Layer 5 of a small transformer language model trained on English Wikipedia (14 layers, counted from 0, width 64).
In attention head 1, each number of a token's query is one row of weights dot the token's vector x. The head spreads its attention over the tokens so far by the softmax of query dot key.

Query weights of the head. A number n stands for n times 0.0042.
q0: -10 -6 -7 15 -25 -2 16 12 -20 -2 -21 3 1 -8 -1 1 9 -6 -32 20 -6 -6 -18 -50 -4 2 8 -4 6 0 -5 11 -4 -12 -30 45 14 13 -22 20 -26 17 -16 -31 -1 56 2 31 -24 -14 -23 47 5 -21 -9 -17 -1 25 -9 23 -13 5 50 10
q1: -4 20 -29 32 -11 -27 36 16 -79 -34 -34 32 10 -22 -20 37 -32 -13 -8 13 69 9 20 0 -5 32 10 -23 34 -15 -6 26 41 -10 -4 18 34 8 -38 29 -38 4 8 -1 48 37 12 -14 -27 13 41 25 5 -7 42 -34 -17 -18 -25 -13 -20 -12 3 29
q2: -20 -8 22 8 7 -1 -40 -14 21 48 17 -4 6 1 9 -38 25 -6 -13 -12 -42 4 -19 53 1 -40 21 -12 -37 6 6 6 16 24 -5 -1 -39 -16 19 -11 35 -47 17 6 -46 -61 -19 12 2 -3 6 -27 32 20 15 2 21 7 7 -21 16 26 -28 -25
q3: -11 -2 -2 -40 -35 33 7 -24 -6 -6 16 -28 7 29 47 0 -7 4 59 -15 -12 22 26 -8 35 -12 -1 -7 11 18 -10 -38 12 -4 14 24 -21 6 -9 -13 7 -9 -38 16 24 10 -45 -9 -30 -18 22 -22 -16 15 7 21 8 -27 13 43 11 -2 -64 54
q4: 10 -7 -40 -34 -14 18 31 40 -37 -1 -24 -8 20 -15 23 -3 -23 16 1 8 8 -5 27 4 -3 2 14 -16 4 -4 -55 9 -25 4 -12 38 34 -5 -2 44 -5 9 1 -58 -19 26 -42 0 19 11 36 -9 -14 -4 -6 -16 15 25 -21 27 11 -5 -14 17
q5: 45 21 -19 38 28 -6 -10 -21 11 -12 9 18 30 -21 15 12 -28 13 0 10 12 13 -1 22 14 4 -29 35 -59 7 29 20 -20 -30 17 -33 -5 12 -18 -39 28 15 7 40 -18 -54 -23 -9 6 -2 -13 -18 21 17 -24 -18 9 15 -15 -55 20 -15 -29 -4
q6: 28 43 -37 -51 -20 44 10 -16 -3 15 -51 -17 -51 19 1 34 -30 -7 43 6 18 20 36 2 9 -20 -12 48 24 12 5 -40 39 20 22 13 -23 11 -18 1 -19 -20 -13 -19 -11 -14 14 -7 38 2 -13 6 -31 4 36 -30 -28 -37 19 8 17 -36 -48 53
q7: 24 -17 3 -12 26 -8 -7 -30 -22 2 -1 23 -42 -16 -15 25 -23 -1 25 -15 -7 -2 10 -33 45 44 -9 -12 5 5 -10 -24 5 -24 -9 -7 8 -24 10 -8 13 -13 -5 -3 4 33 25 -46 -1 -17 -35 19 23 21 1 -1 2 12 -35 33 -8 12 24 -5
q8: -33 9 -15 -21 -15 -10 23 -22 -7 25 29 -7 8 -11 -14 8 40 -11 -11 7 -54 -56 23 -7 2 5 -7 -35 36 7 -30 -12 14 41 5 -2 31 -40 20 36 2 -28 -24 0 -35 7 22 3 -6 -18 19 24 -12 18 -21 -2 5 12 26 22 16 8 -6 2
q9: -14 -31 -9 -25 -4 21 -38 19 29 23 -27 -16 -33 27 -12 21 0 -29 18 20 -30 0 -22 -10 -4 14 -15 -11 11 1 -11 -6 6 21 -5 17 -36 -5 27 -9 -27 -19 -56 -13 14 6 16 19 15 4 -27 -1 -2 -28 -1 0 -25 7 16 20 -7 -33 -16 20
q10: -12 -28 11 -14 28 45 -55 29 -32 9 3 -8 16 -12 6 43 19 -19 -23 -16 -2 17 -21 -11 6 55 -9 -51 23 -51 -65 16 -21 -26 -41 -37 3 4 58 3 16 -62 -42 12 -1 27 39 -14 8 28 44 36 -50 -2 45 0 -8 37 19 -4 -28 14 -5 31
q11: -19 -31 -39 32 -22 -8 22 1 -16 -8 28 -46 22 -10 -4 27 24 -10 2 4 34 6 -35 -13 17 36 -11 -15 -12 -23 -24 6 5 11 -39 -2 -47 19 25 -16 20 1 -1 -2 -1 47 -6 2 -22 7 9 3 -33 -7 0 -9 -19 -50 28 26 -26 22 -13 30
q12: -78 33 37 45 -92 31 7 -23 -19 -13 -6 49 -21 13 14 -43 25 -34 3 19 -23 -15 -25 -41 6 -53 23 28 33 -7 19 -25 -19 -3 -34 22 -13 -16 -21 56 -53 -25 -32 11 6 39 -8 43 -18 2 34 6 -18 12 -6 -11 10 35 57 19 -19 7 7 67
q13: -4 15 -3 -3 -13 -1 14 -45 -16 -3 -23 14 -36 8 12 27 -29 -2 5 9 -61 -12 24 -41 66 29 -20 5 -48 -15 -16 20 8 7 16 9 -1 -8 35 -4 11 -7 -9 -28 -5 -7 7 3 17 18 -43 13 10 24 -7 -23 -17 11 12 41 -24 -3 8 7
q14: 12 -17 22 -7 20 -7 20 10 -11 -19 11 4 5 -10 9 -4 -9 22 24 9 10 6 32 -9 -13 -13 7 -1 -26 7 2 -10 -19 -22 21 20 -1 1 -11 -7 -7 19 20 -13 5 2 13 1 23 18 -11 -30 28 -9 11 1 7 2 -19 -21 15 1 30 -6
q15: 4 26 -25 23 22 26 10 -18 17 7 11 -37 -18 11 -7 28 -7 11 27 -6 19 -9 6 -33 34 7 7 4 19 -28 21 -61 -1 -19 1 -17 3 -13 -19 -41 -19 16 6 20 -1 21 -4 -10 6 -18 -21 -2 18 28 23 -8 -16 20 3 -9 -19 10 -46 -24
q16: 11 -30 -57 -27 -57 60 24 13 49 11 -55 -25 10 31 14 18 36 -6 -15 2 4 19 -11 18 -11 16 -54 -2 -23 12 -47 3 42 30 1 8 -13 16 -41 0 26 -8 -40 -13 5 17 -47 12 -3 -22 -6 -9 2 2 30 19 1 14 1 79 13 -21 -72 44
q17: 11 -30 32 -41 -15 14 41 13 -5 -4 20 -22 -23 -5 -6 -20 40 35 40 8 29 -24 -32 -66 -30 -24 13 -8 -1 -14 -26 -14 26 16 -36 37 6 38 4 10 8 39 -5 -23 18 53 1 -17 -20 -14 -43 7 -23 -11 -24 7 12 -26 -12 43 0 0 19 19
q18: 11 -12 -10 -21 -9 42 -20 29 29 9 10 9 -10 -6 7 -12 -26 0 -37 -20 -44 4 15 16 -45 18 -26 -9 25 -10 -30 -11 2 38 10 21 30 -19 -10 22 2 -19 14 -17 -31 21 -36 -25 34 22 5 31 -12 14 -19 36 5 27 -1 -7 57 -41 -32 12
q19: -34 -23 13 -1 -38 20 -34 21 -3 25 -27 -9 -19 15 -2 -10 1 -27 17 34 -25 15 -27 -31 14 3 -12 -3 9 -13 20 5 39 7 12 6 -25 -40 4 -3 -39 25 -22 -3 12 16 10 37 -9 14 50 -6 -15 20 -25 37 17 26 18 48 -33 -6 2 -21
q20: 17 11 -6 -42 -1 18 -5 31 73 0 31 24 25 -21 -13 -32 -1 -11 10 -16 40 26 4 21 -66 9 -8 -6 -32 -5 -45 2 11 -2 -38 -22 -23 0 -33 20 18 13 -40 6 -35 4 -81 5 36 14 -7 -9 21 -32 5 11 32 -13 -17 -16 36 8 -11 56
q21: 33 -12 9 -21 -66 43 9 31 -10 -15 -38 37 41 -18 2 -27 -27 10 51 10 27 -14 37 -21 -13 -7 -41 81 -4 21 -39 10 -23 -28 -12 15 36 -11 -94 55 -14 -28 -32 3 -7 47 5 -17 -18 -5 21 -11 -34 -13 17 2 28 39 2 23 -27 15 -3 68
q22: -7 -51 3 -28 29 -53 12 6 -14 -13 41 8 -21 -10 -1 -14 39 -1 -18 -14 12 10 -7 56 23 18 10 -31 14 6 4 35 31 12 13 -8 -4 20 4 -21 23 -18 46 32 4 8 8 -38 -18 -10 26 -51 2 -20 3 26 0 -29 -1 12 -44 18 33 -35
q23: -15 19 4 -2 22 -15 5 7 15 -11 39 26 32 -21 -10 -14 6 11 -30 18 -16 12 23 13 -36 -13 -26 21 -32 18 23 4 -44 -30 33 -4 34 1 -34 -16 14 21 21 -4 -35 1 -30 12 -6 12 -44 -30 34 -17 -26 12 11 -1 -7 -30 43 -24 57 -33
q24: -16 -14 38 51 11 1 -59 -36 7 -8 5 14 -12 6 20 0 -3 -52 16 -33 19 -8 -69 -26 70 -8 46 -22 -25 -16 28 -15 -41 -37 -78 40 -33 -36 33 -34 -20 -11 -32 -8 49 30 38 51 -14 -9 -25 9 18 24 19 -2 -22 29 23 29 -32 6 26 38
q25: 3 -19 0 -35 36 9 -6 6 2 -3 -30 -5 13 -26 27 9 -5 1 -3 -2 19 3 9 -2 -1 1 -26 12 -26 10 -27 11 1 -35 13 11 5 -6 -23 2 1 21 -14 -15 -50 0 13 -5 7 -19 3 -1 13 11 0 -18 18 42 -25 -2 22 9 -4 -5
q26: -3 -30 30 7 41 -23 28 -25 -8 -21 -1 -27 -26 -21 1 -4 -3 -1 4 -35 18 -1 4 4 20 -4 36 -28 36 -9 8 -21 5 -15 10 2 -10 26 -2 -10 -15 23 8 9 12 15 20 -28 -16 -31 12 25 14 -2 5 15 -7 -16 -32 -15 10 29 1 -1
q27: -35 59 5 -28 -9 -30 -18 27 -9 8 16 12 3 33 8 -28 -28 11 -17 -23 23 9 65 49 -13 -18 -11 14 23 31 14 -29 8 19 20 -10 11 -30 12 6 16 8 35 -15 -11 -41 -50 1 -21 13 -3 -29 42 39 29 34 11 -58 -36 -14 30 7 -42 -25
q28: -3 9 -6 -7 16 -10 -8 20 12 23 -27 -15 -11 17 -27 14 -24 12 11 8 11 26 22 23 -10 -4 -12 11 -27 25 31 8 13 10 16 -9 -26 3 -12 -15 10 10 -6 0 -4 -25 -2 -19 16 9 -23 -7 -5 10 22 4 -9 -28 -4 -17 1 9 -26 -33
q29: -23 -34 25 -22 11 -34 0 -49 12 -9 17 26 -5 -28 12 1 23 -18 -6 -1 -28 17 -6 15 20 21 -23 6 -62 18 -20 39 14 -18 18 2 -61 -9 12 7 19 -23 2 21 -25 -5 20 2 24 -10 10 -43 5 -24 -9 -8 12 13 23 17 -36 28 22 -1
q30: -67 37 17 30 -58 -1 -16 14 5 7 -43 -16 -17 24 5 -45 18 4 -55 -6 -22 8 -24 -21 -23 -23 -14 32 -12 -25 23 21 45 22 -1 3 -7 3 -46 32 -25 50 11 -14 -4 16 -47 27 -16 21 15 31 -3 21 -16 11 -11 1 19 30 -27 32 8 -34
q31: 16 27 -5 12 50 -57 -52 -20 0 -27 29 27 7 -29 -8 -14 -27 19 -16 -15 -16 -15 -8 1 -11 20 43 -34 -46 -23 45 26 -4 25 -11 -4 -18 -6 -19 -1 6 41 25 19 3 23 -16 -43 23 23 -3 20 -20 -7 -15 -6 4 0 -19 -23 22 -5 61 -60

Each question shows a short text with each token's key, already scaled and adjusted for position as the last token sees it. A number n stands for n times 0.013.

Then comes the last token's vector x. A number n stands for n times 0.04.

0 "-": 0 28 23 35 48 -15 3 37 -1 12 18 -26 1 21 22 -6 34 11 26 8 -53 34 -5 5 -56 -17 -39 -2 -7 -43 9 28
1 "63": 1 22 15 30 49 -8 6 32 -7 5 16 -24 8 18 18 -15 20 14 26 16 -36 70 -5 8 -54 -13 -47 -9 -5 -36 10 17
2 "47": -1 21 14 32 45 -8 10 30 -6 5 17 -21 10 16 17 -16 23 15 31 19 -26 72 -4 8 -52 -13 -51 -5 -5 -32 9 8
3 "3": -2 18 8 31 39 -6 8 32 -4 2 24 -18 9 18 15 -19 19 14 29 16 -28 76 -4 8 -51 -17 -50 -3 -6 -32 7 11
4 "\n": -2 29 15 16 35 -11 4 34 -2 7 28 -18 1 16 16 -14 29 -3 34 10 -31 48 1 6 -58 -19 -45 0 -5 -33 5 19
5 "-": -2 18 2 42 37 -10 11 31 8 8 25 -11 8 16 14 -7 32 22 35 22 -32 69 -4 6 -60 -10 -38 2 -3 -27 3 -5
6 " GNIS": 1 21 11 37 23 -8 -1 33 5 -4 8 -18 10 18 10 -4 -7 11 20 22 -48 12 -4 7 -32 -14 -23 -2 -2 -32 13 29
7 " feature": -1 18 10 28 28 -8 3 30 -1 5 11 -14 9 15 14 -8 22 18 31 23 -23 65 -3 8 -57 -19 -40 -5 -3 -26 10 14
x: 15 33 -34 20 15 -9 11 -26 28 0 -18 -58 0 -42 15 -55 -20 -24 -27 -44 43 32 11 4 55 51 11 -24 -48 -31 47 -28 -6 5 11 14 4 16 21 37 7 15 7 30 -39 -14 -26 -22 -2 59 -18 -37 32 46 25 -31 11 -7 -8 19 -29 -32 7 -18
Which token does the last token look at most? 6 " GNIS"

0 "strumental": 0 23 21 20 28 -11 -5 30 -6 10 13 -22 2 17 17 -11 24 9 15 8 -50 34 -3 5 -43 -19 -37 -7 -7 -36 10 26
1 ")": -2 19 19 10 36 -9 2 27 -5 8 22 -19 1 11 17 -13 22 4 29 7 -33 43 0 7 -57 -20 -47 -4 -6 -35 3 18
2 "\n": -2 25 13 10 32 -10 3 28 0 7 25 -15 0 13 13 -13 22 -6 31 8 -28 37 3 5 -52 -16 -40 0 -4 -27 3 18
3 "3": -2 14 3 20 30 -5 6 25 0 0 22 -13 8 15 12 -21 7 8 25 16 -25 60 -1 8 -37 -13 -43 0 -3 -21 4 11
4 ".": -2 23 1 12 30 -7 7 26 -4 4 17 -14 6 12 14 -10 14 6 34 16 -31 49 -2 7 -41 -13 -40 0 -3 -30 4 7
5 " \"": -1 15 3 28 24 -8 6 28 -2 7 25 -12 5 14 11 -8 29 10 29 15 -14 43 0 7 -55 -18 -38 -5 -4 -23 6 17
6 "La": 1 11 6 29 17 -7 3 25 1 6 28 -15 7 13 7 -22 37 14 21 11 -25 59 3 7 -53 -14 -35 -10 -4 -16 2 -6
7 " F": -1 15 2 26 20 -6 0 26 -1 -1 21 -11 10 13 6 -22 27 9 26 15 -9 63 3 6 -41 -16 -40 -2 -6 -15 6 4
x: 23 30 -59 9 37 14 20 -30 3 -10 -29 34 12 -29 1 -21 -4 -20 -19 -38 35 48 9 7 56 67 43 1 -65 -29 5 -28 -18 22 22 -17 -12 -18 5 16 9 -5 -10 46 -43 -23 -23 -9 13 28 -23 -16 46 36 26 -27 15 -13 -20 6 -19 -63 -2 -19
Which token does the last token look at most? 2 "\n"

0 " –": 1 27 21 21 42 -14 -4 33 -4 10 17 -26 1 18 21 -9 25 9 23 5 -54 33 -6 6 -53 -20 -42 -6 -7 -42 10 32
1 " engineering": 1 27 22 21 38 -14 -4 30 -5 9 18 -22 8 16 18 -16 15 9 20 14 -47 47 -6 6 -40 -22 -46 -8 -8 -39 13 34
2 ",": -1 23 9 25 40 -12 9 27 -1 12 19 -16 7 14 16 -14 29 11 39 16 -36 54 -4 7 -65 -19 -49 -4 -6 -33 7 4
3 " recording": 0 24 12 25 26 -9 -5 29 -2 6 21 -19 9 14 13 -14 22 9 28 17 -45 53 -7 7 -45 -25 -48 -6 -6 -38 10 25
4 "\n": -2 28 15 14 36 -11 4 31 -1 7 27 -18 1 14 14 -14 29 -6 33 8 -30 47 3 5 -58 -18 -43 0 -5 -30 5 18
5 "-": -1 17 2 38 39 -10 10 28 9 8 25 -11 7 15 13 -8 30 18 34 20 -33 68 -2 5 -59 -10 -38 1 -2 -25 3 -4
6 " Bill": -2 20 6 24 17 -11 7 28 -8 7 29 -12 9 12 10 -25 15 4 25 20 -26 59 4 7 -38 -27 -50 1 -7 -24 6 4
7 " Ess": 0 16 6 21 21 -9 7 30 -3 3 10 -15 7 16 10 -22 23 13 22 12 -45 60 2 7 -50 -20 -36 -4 -8 -26 7 1
x: 36 60 -39 14 22 -6 19 -7 5 -14 -39 -6 3 -34 10 5 -9 -16 -24 -66 24 25 6 6 44 45 45 27 -73 -38 0 -30 2 -12 31 -2 -41 -12 15 38 2 9 -5 63 -27 -29 -13 -30 -16 46 -7 -18 29 35 32 -17 -3 -5 -4 4 -21 -48 1 -7
Which token does the last token look at most, and with what share of its attention? 4 "\n", with about 30%

0 " the": 0 23 24 22 35 -15 -4 29 -3 11 14 -24 0 16 17 -14 20 9 18 4 -49 23 -2 4 -46 -17 -32 -7 -7 -35 10 26
1 " 2020": 1 22 7 28 44 -9 3 28 -7 6 9 -20 5 16 15 -14 20 13 23 16 -31 64 -3 7 -47 -15 -42 -9 -5 -31 9 16
2 " census": 0 20 17 19 29 -10 -7 26 -6 7 21 -14 7 12 14 -12 10 5 19 17 -30 44 -3 7 -41 -22 -38 -6 -3 -29 9 18
3 ".": -1 25 5 14 33 -9 7 27 -4 6 14 -17 4 13 15 -9 19 8 33 13 -36 44 -3 6 -48 -13 -38 -1 -3 -33 6 8
4 "\n": -2 25 11 9 28 -10 4 28 1 6 24 -14 1 13 12 -13 21 -4 29 9 -28 41 1 5 -52 -14 -38 1 -3 -25 4 13
5 "\n": -2 24 7 7 26 -9 4 26 2 5 26 -12 1 12 11 -14 18 -4 29 11 -26 44 1 5 -50 -13 -37 1 -3 -22 2 10
6 "The": -1 6 17 15 22 -13 -3 26 1 8 18 -13 3 12 12 -22 6 11 26 21 -36 24 7 6 -30 -8 -26 -3 -6 -17 5 -3
7 " Ron": -2 16 3 25 12 -8 9 24 -6 7 20 -11 6 9 8 -18 22 4 21 18 -21 54 4 7 -41 -22 -43 2 -5 -19 3 -2
x: 21 25 -68 -2 19 -6 -26 -16 12 -11 -49 -2 -9 -28 -2 -15 -15 -18 -14 -42 31 60 7 9 62 40 25 1 -53 -27 10 -3 2 -5 12 4 -32 16 16 35 22 20 18 73 -24 -39 -9 -12 -13 41 -11 -19 34 23 57 -7 2 -18 -9 6 -20 -77 4 -17
Which token does the last token look at most, and with what share of its attention? 4 "\n", with about 20%

0 "63": 0 26 25 26 46 -13 -1 33 -8 9 16 -28 1 19 21 -10 22 10 18 6 -49 38 -5 5 -47 -17 -41 -7 -7 -41 11 30
1 "47": -1 23 18 30 45 -11 5 32 -6 7 16 -23 7 17 19 -14 23 13 27 14 -34 56 -5 7 -49 -14 -47 -4 -7 -36 9 15
2 "3": -2 18 11 29 37 -7 5 32 -4 3 24 -18 8 18 16 -18 19 14 27 14 -30 69 -4 8 -50 -17 -48 -2 -6 -33 7 12
3 "\n": -2 29 14 14 33 -11 3 33 -1 7 27 -17 1 15 15 -14 27 -2 32 9 -30 46 1 5 -56 -18 -43 0 -5 -31 5 18
4 "-": -2 18 2 39 36 -10 10 30 8 8 24 -11 7 16 14 -8 30 21 34 21 -32 64 -4 5 -57 -10 -37 2 -3 -26 3 -5
5 " GNIS": 1 21 10 34 23 -7 -2 31 6 -4 8 -17 10 17 10 -5 -7 10 19 21 -48 12 -4 7 -31 -13 -22 -1 -2 -30 13 29
6 " feature": -1 18 9 27 27 -8 2 29 -1 5 12 -13 9 14 14 -8 20 16 30 21 -23 61 -3 8 -55 -18 -39 -5 -3 -25 9 13
7 " ID": -1 15 7 28 16 -7 12 34 -1 -2 17 -13 13 18 11 -8 9 22 30 17 -28 27 0 8 -26 -19 -30 -5 -5 -22 6 9
x: 20 44 -33 10 6 18 20 -41 17 -27 -44 -9 -20 -45 15 -12 3 -36 -11 -72 31 29 -6 7 51 66 46 -16 -40 0 37 -19 -1 -5 26 1 5 -2 16 33 1 0 -12 34 -30 -38 -43 -4 8 57 -31 -22 44 39 16 1 4 -32 -12 -17 -3 -19 8 -18
Which token does the last token look at most, and with what share of its attention? 5 " GNIS", with about 40%

0 "Track": -1 29 20 27 30 -11 -3 32 -1 4 15 -22 8 17 16 -10 21 11 17 8 -52 32 -1 4 -29 -22 -39 -4 -8 -33 9 30
1 " listing": 0 28 14 19 28 -13 -6 34 -1 4 11 -22 6 17 16 -13 12 10 19 7 -55 23 0 6 -35 -23 -36 2 -9 -39 9 33
2 "==": 0 16 16 18 42 -13 0 32 -1 8 18 -18 9 19 14 -13 23 5 37 18 -43 46 7 8 -48 -20 -43 -5 -6 -28 9 22
3 "\n": -2 26 12 9 31 -10 4 30 0 5 26 -15 1 13 13 -13 23 -6 32 8 -29 42 4 5 -53 -17 -39 1 -4 -26 3 18
4 "1": -1 16 0 14 30 -5 0 26 -1 -4 20 -13 11 15 12 -20 5 10 23 12 -26 62 -1 8 -31 -18 -40 -3 -3 -21 4 15
5 ".": -2 23 -1 11 30 -7 8 28 -5 3 18 -13 6 12 14 -10 13 8 37 18 -31 53 -2 7 -41 -14 -40 1 -3 -30 4 7
6 " \"": -1 16 1 29 23 -9 6 30 -2 6 27 -11 6 15 12 -9 29 11 31 16 -14 45 0 7 -55 -19 -38 -5 -4 -23 6 18
7 "J": 0 11 0 21 26 -6 15 27 -5 3 20 -13 6 14 8 -20 22 12 33 18 -18 56 6 8 -45 -15 -39 -6 -3 -20 3 2
x: 16 25 -60 -5 21 1 15 -17 13 -23 -56 27 -17 -45 19 -21 -7 -1 1 -58 37 47 -14 2 48 65 39 -8 -40 -19 18 0 -5 9 21 3 -5 -5 20 37 24 13 -15 48 -31 -35 -16 -18 13 21 -22 -19 30 53 40 -38 8 -10 -7 -20 -38 -42 0 -29
Which two tokens does the last token look at most, in order? 3 "\n", 1 " listing"

0 "00": 0 26 25 22 41 -13 -6 32 -6 8 13 -28 3 18 21 -13 26 9 20 4 -44 33 -5 5 -41 -16 -40 -5 -8 -38 10 28
1 "\n": -2 30 14 10 35 -11 1 32 0 7 25 -18 0 15 16 -15 23 -4 31 8 -33 36 0 6 -53 -15 -42 1 -5 -31 5 23
2 "5": -3 16 10 21 34 -5 -1 26 -1 0 23 -14 8 14 14 -23 10 7 23 18 -26 64 -2 9 -39 -13 -47 2 -3 -23 3 9
3 ".": -2 25 2 12 33 -8 6 29 -5 4 18 -15 6 13 15 -12 15 7 36 18 -35 51 -3 7 -45 -13 -43 1 -3 -32 5 8
4 " \"": -2 17 4 29 25 -9 5 30 -3 7 27 -13 5 16 13 -10 30 12 30 17 -16 46 -2 7 -58 -18 -42 -5 -4 -24 6 18
5 "I": -1 16 0 32 27 -8 6 24 -6 5 27 -13 9 12 9 -15 26 5 31 21 -10 61 1 7 -42 -18 -44 -5 -4 -23 8 4
6 "'ll": 0 15 4 29 12 -6 4 26 -1 5 25 -14 9 14 7 -12 26 12 23 21 -38 62 -2 4 -44 -16 -39 -6 -6 -23 7 0
7 " Be": -2 9 10 30 20 -5 -4 30 -1 1 25 -13 9 17 10 -18 31 1 24 13 -31 60 3 8 -47 -20 -43 -3 -5 -16 4 1
x: 16 27 -42 4 33 -7 14 -9 24 -12 -40 -9 -18 -28 9 -16 -25 -31 -9 -40 48 48 10 -5 59 32 14 0 -72 -28 -3 -1 -18 3 11 -10 -37 5 7 26 7 -7 17 61 -23 -38 -28 -35 -9 38 -6 -6 39 54 50 -6 14 10 -21 26 -12 -61 6 -17
Which token does the last token look at most, and with what share of its attention? 1 "\n", with about 30%

0 " Tom": 0 26 19 34 43 -15 3 33 -7 13 22 -26 0 17 18 -11 28 6 22 7 -48 37 0 5 -47 -22 -40 -5 -9 -43 9 25
1 " Coy": 0 21 10 39 31 -13 6 31 -6 12 38 -18 6 16 12 -13 33 6 22 13 -22 52 0 5 -47 -24 -39 -4 -8 -32 6 5
2 "ne": -2 21 9 37 39 -9 3 28 -4 8 29 -18 8 16 15 -15 41 4 30 14 -29 71 -3 6 -49 -18 -50 -4 -6 -32 6 7
3 " –": 0 19 4 23 35 -9 2 29 1 4 21 -16 7 15 14 -10 29 15 33 13 -38 67 -6 7 -66 -19 -47 -9 -6 -33 7 11
4 " mastering": -1 20 30 22 28 -9 -10 32 -1 4 22 -22 9 17 15 -13 24 6 24 18 -58 39 -2 7 -33 -22 -48 -7 -7 -37 12 32
5 "\n": -2 26 12 14 34 -10 5 31 0 6 30 -16 1 14 13 -13 28 -7 34 9 -27 51 4 6 -57 -18 -42 -1 -5 -28 4 17
6 "\n": -2 24 7 12 31 -9 6 30 2 5 31 -13 2 13 11 -14 23 -7 34 11 -25 54 4 6 -54 -16 -41 -1 -4 -24 2 14
7 "==": -1 13 9 12 39 -10 -1 30 2 5 21 -14 11 18 11 -13 16 1 39 23 -39 47 6 9 -41 -18 -45 -6 -3 -20 8 25
x: 9 34 -47 0 45 -7 -6 -16 -5 -25 -14 -20 -23 -18 18 -36 -8 -4 -19 -64 15 51 -18 3 38 51 27 -17 -65 -13 68 -35 -24 4 23 5 -8 -13 2 36 17 -1 24 11 -30 -31 -8 7 6 57 -9 -17 -4 70 2 -21 15 1 -29 38 -25 -21 -1 1
Which token does the last token look at most, and with what share of its attention? 4 " mastering", with about 30%

0 "oma": 0 30 25 26 43 -15 -2 31 -8 13 18 -27 1 17 20 -10 29 5 22 6 -51 32 -5 6 -49 -20 -44 -5 -7 -45 11 35
1 " stations": -1 25 27 34 35 -11 -4 34 -2 4 15 -23 9 17 18 -9 20 7 25 16 -48 31 -4 7 -42 -20 -42 0 -7 -39 11 32
2 " is": -2 16 32 25 33 -12 -13 32 -2 7 24 -22 5 13 16 -18 26 5 28 16 -28 40 7 7 -53 -17 -38 0 -6 -28 7 21
3 " known": 1 25 14 32 31 -12 6 22 3 11 20 -20 13 11 10 -16 15 7 23 16 -43 46 2 5 -56 -24 -35 -6 -4 -35 7 2
4 " as": 1 21 10 33 35 -14 2 29 2 8 23 -19 10 14 11 -15 17 15 29 19 -34 58 4 6 -62 -20 -41 -5 -6 -32 10 14
5 " the": 1 11 17 31 29 -12 1 25 1 9 23 -18 6 12 10 -20 23 16 26 13 -31 60 2 5 -60 -15 -35 -8 -6 -25 7 -4
6 " Ron": -2 19 9 35 20 -11 11 27 -8 11 23 -16 8 11 10 -18 33 7 24 17 -24 69 3 7 -56 -27 -52 0 -6 -27 5 -4
7 "k": -2 16 5 31 36 -8 1 23 -3 5 26 -13 10 15 13 -21 34 10 31 14 -28 70 -1 7 -42 -22 -54 -4 -3 -24 5 9
x: 17 28 -65 14 14 2 28 -41 13 -15 -42 -24 -17 -11 25 -22 -20 9 -6 -40 36 41 -5 21 40 66 23 -20 -62 -43 21 -11 -33 3 25 -1 -9 1 26 41 -4 9 2 40 -39 -17 -32 -27 19 35 -30 -12 29 53 33 -25 16 -1 -1 11 -38 -33 2 -10
Which two tokens does the last token look at most, in order? 0 "oma", 1 " stations"

0 " Top": 0 22 15 20 28 -12 -9 28 -7 7 10 -20 1 16 16 -10 27 6 17 4 -44 23 -3 5 -29 -21 -34 -4 -8 -34 9 26
1 " 40": 0 21 14 22 34 -5 1 28 -6 2 15 -19 4 15 15 -9 20 6 18 10 -24 52 -5 6 -40 -10 -35 -3 -5 -31 8 15
2 ")": -2 15 12 7 28 -5 2 23 -6 4 23 -15 3 9 14 -12 19 6 27 9 -22 49 -1 6 -50 -16 -44 -5 -4 -28 2 10
3 " |": -2 18 8 12 26 -8 3 26 -5 5 9 -13 4 13 16 -10 26 13 22 12 -33 48 -1 7 -48 -16 -41 -4 -4 -26 5 12
4 " 32": 0 19 3 21 30 -1 2 25 -5 -3 20 -13 8 13 10 -8 15 7 17 12 -18 68 -4 7 -41 -12 -36 -4 -3 -27 6 5
5 " |": -2 17 6 12 24 -8 4 25 -6 4 10 -12 4 13 16 -10 26 14 22 12 -31 52 -1 7 -47 -16 -40 -4 -3 -25 5 8
6 "\n": -2 21 11 9 25 -8 3 25 -2 4 24 -12 1 12 11 -10 20 -5 27 7 -22 38 3 4 -42 -14 -34 0 -3 -22 3 12
7 "|": -1 16 6 10 24 -7 1 23 0 1 17 -11 6 12 11 -13 18 3 26 12 -34 49 5 6 -34 -13 -34 -5 -3 -17 3 2
x: 29 28 -39 27 64 -26 12 -26 -4 -34 -22 -13 2 -26 1 -31 -5 -24 -13 -67 50 50 14 27 56 46 14 -9 -8 -23 34 -4 -20 -5 5 8 0 -4 0 53 23 5 18 28 -55 -34 -16 -6 -12 57 -14 -28 7 25 28 -29 11 -9 -9 -25 -30 -29 -2 -29
Which token does the last token look at most? 6 "\n"

0 " (": 0 26 23 28 42 -14 -3 38 -5 10 18 -25 0 22 21 -7 34 8 24 8 -48 31 -4 5 -55 -21 -40 -4 -7 -43 11 30
1 "LP": 0 20 13 28 33 -8 1 35 -9 3 15 -21 10 19 15 -17 21 13 30 20 -40 56 -1 8 -33 -22 -48 -6 -7 -35 11 26
2 " version": -1 25 13 29 21 -8 -6 35 -8 2 23 -19 13 14 14 -14 19 11 31 22 -28 60 -3 9 -32 -26 -50 -2 -7 -36 11 26
3 ")": -2 18 15 14 37 -7 5 29 -7 6 28 -19 5 11 16 -15 28 7 35 12 -27 70 -1 8 -64 -21 -56 -6 -6 -35 2 10
4 " –": 1 19 4 23 32 -9 2 30 0 4 25 -16 9 14 14 -11 25 15 33 15 -37 72 -5 8 -65 -20 -50 -9 -6 -32 7 9
5 " 3": 0 17 5 32 36 -3 3 34 -2 -2 27 -16 9 20 12 -17 24 9 29 15 -21 84 -4 9 -53 -15 -45 -3 -5 -30 6 10
6 ":": -1 19 1 24 26 -7 6 32 -2 5 24 -16 7 17 14 -12 27 16 32 16 -43 67 -4 8 -56 -19 -50 -6 -4 -36 6 3
7 "00": 1 16 10 31 37 -5 3 29 -6 -1 16 -20 14 16 14 -15 27 18 32 17 -18 84 -4 8 -42 -12 -45 -9 -5 -27 8 0
x: 4 26 -52 11 31 1 34 -31 8 -16 -32 -7 -3 -29 39 -25 -17 -5 -16 -61 51 41 1 9 41 44 28 -20 -52 -41 31 -19 -13 7 12 18 -14 -10 3 5 -11 17 1 26 -68 -18 -11 0 -2 86 -33 3 28 48 10 -28 30 -13 -4 6 -25 -20 -6 -3
Which two tokens does the last token look at most, in order? 0 " (", 1 "LP"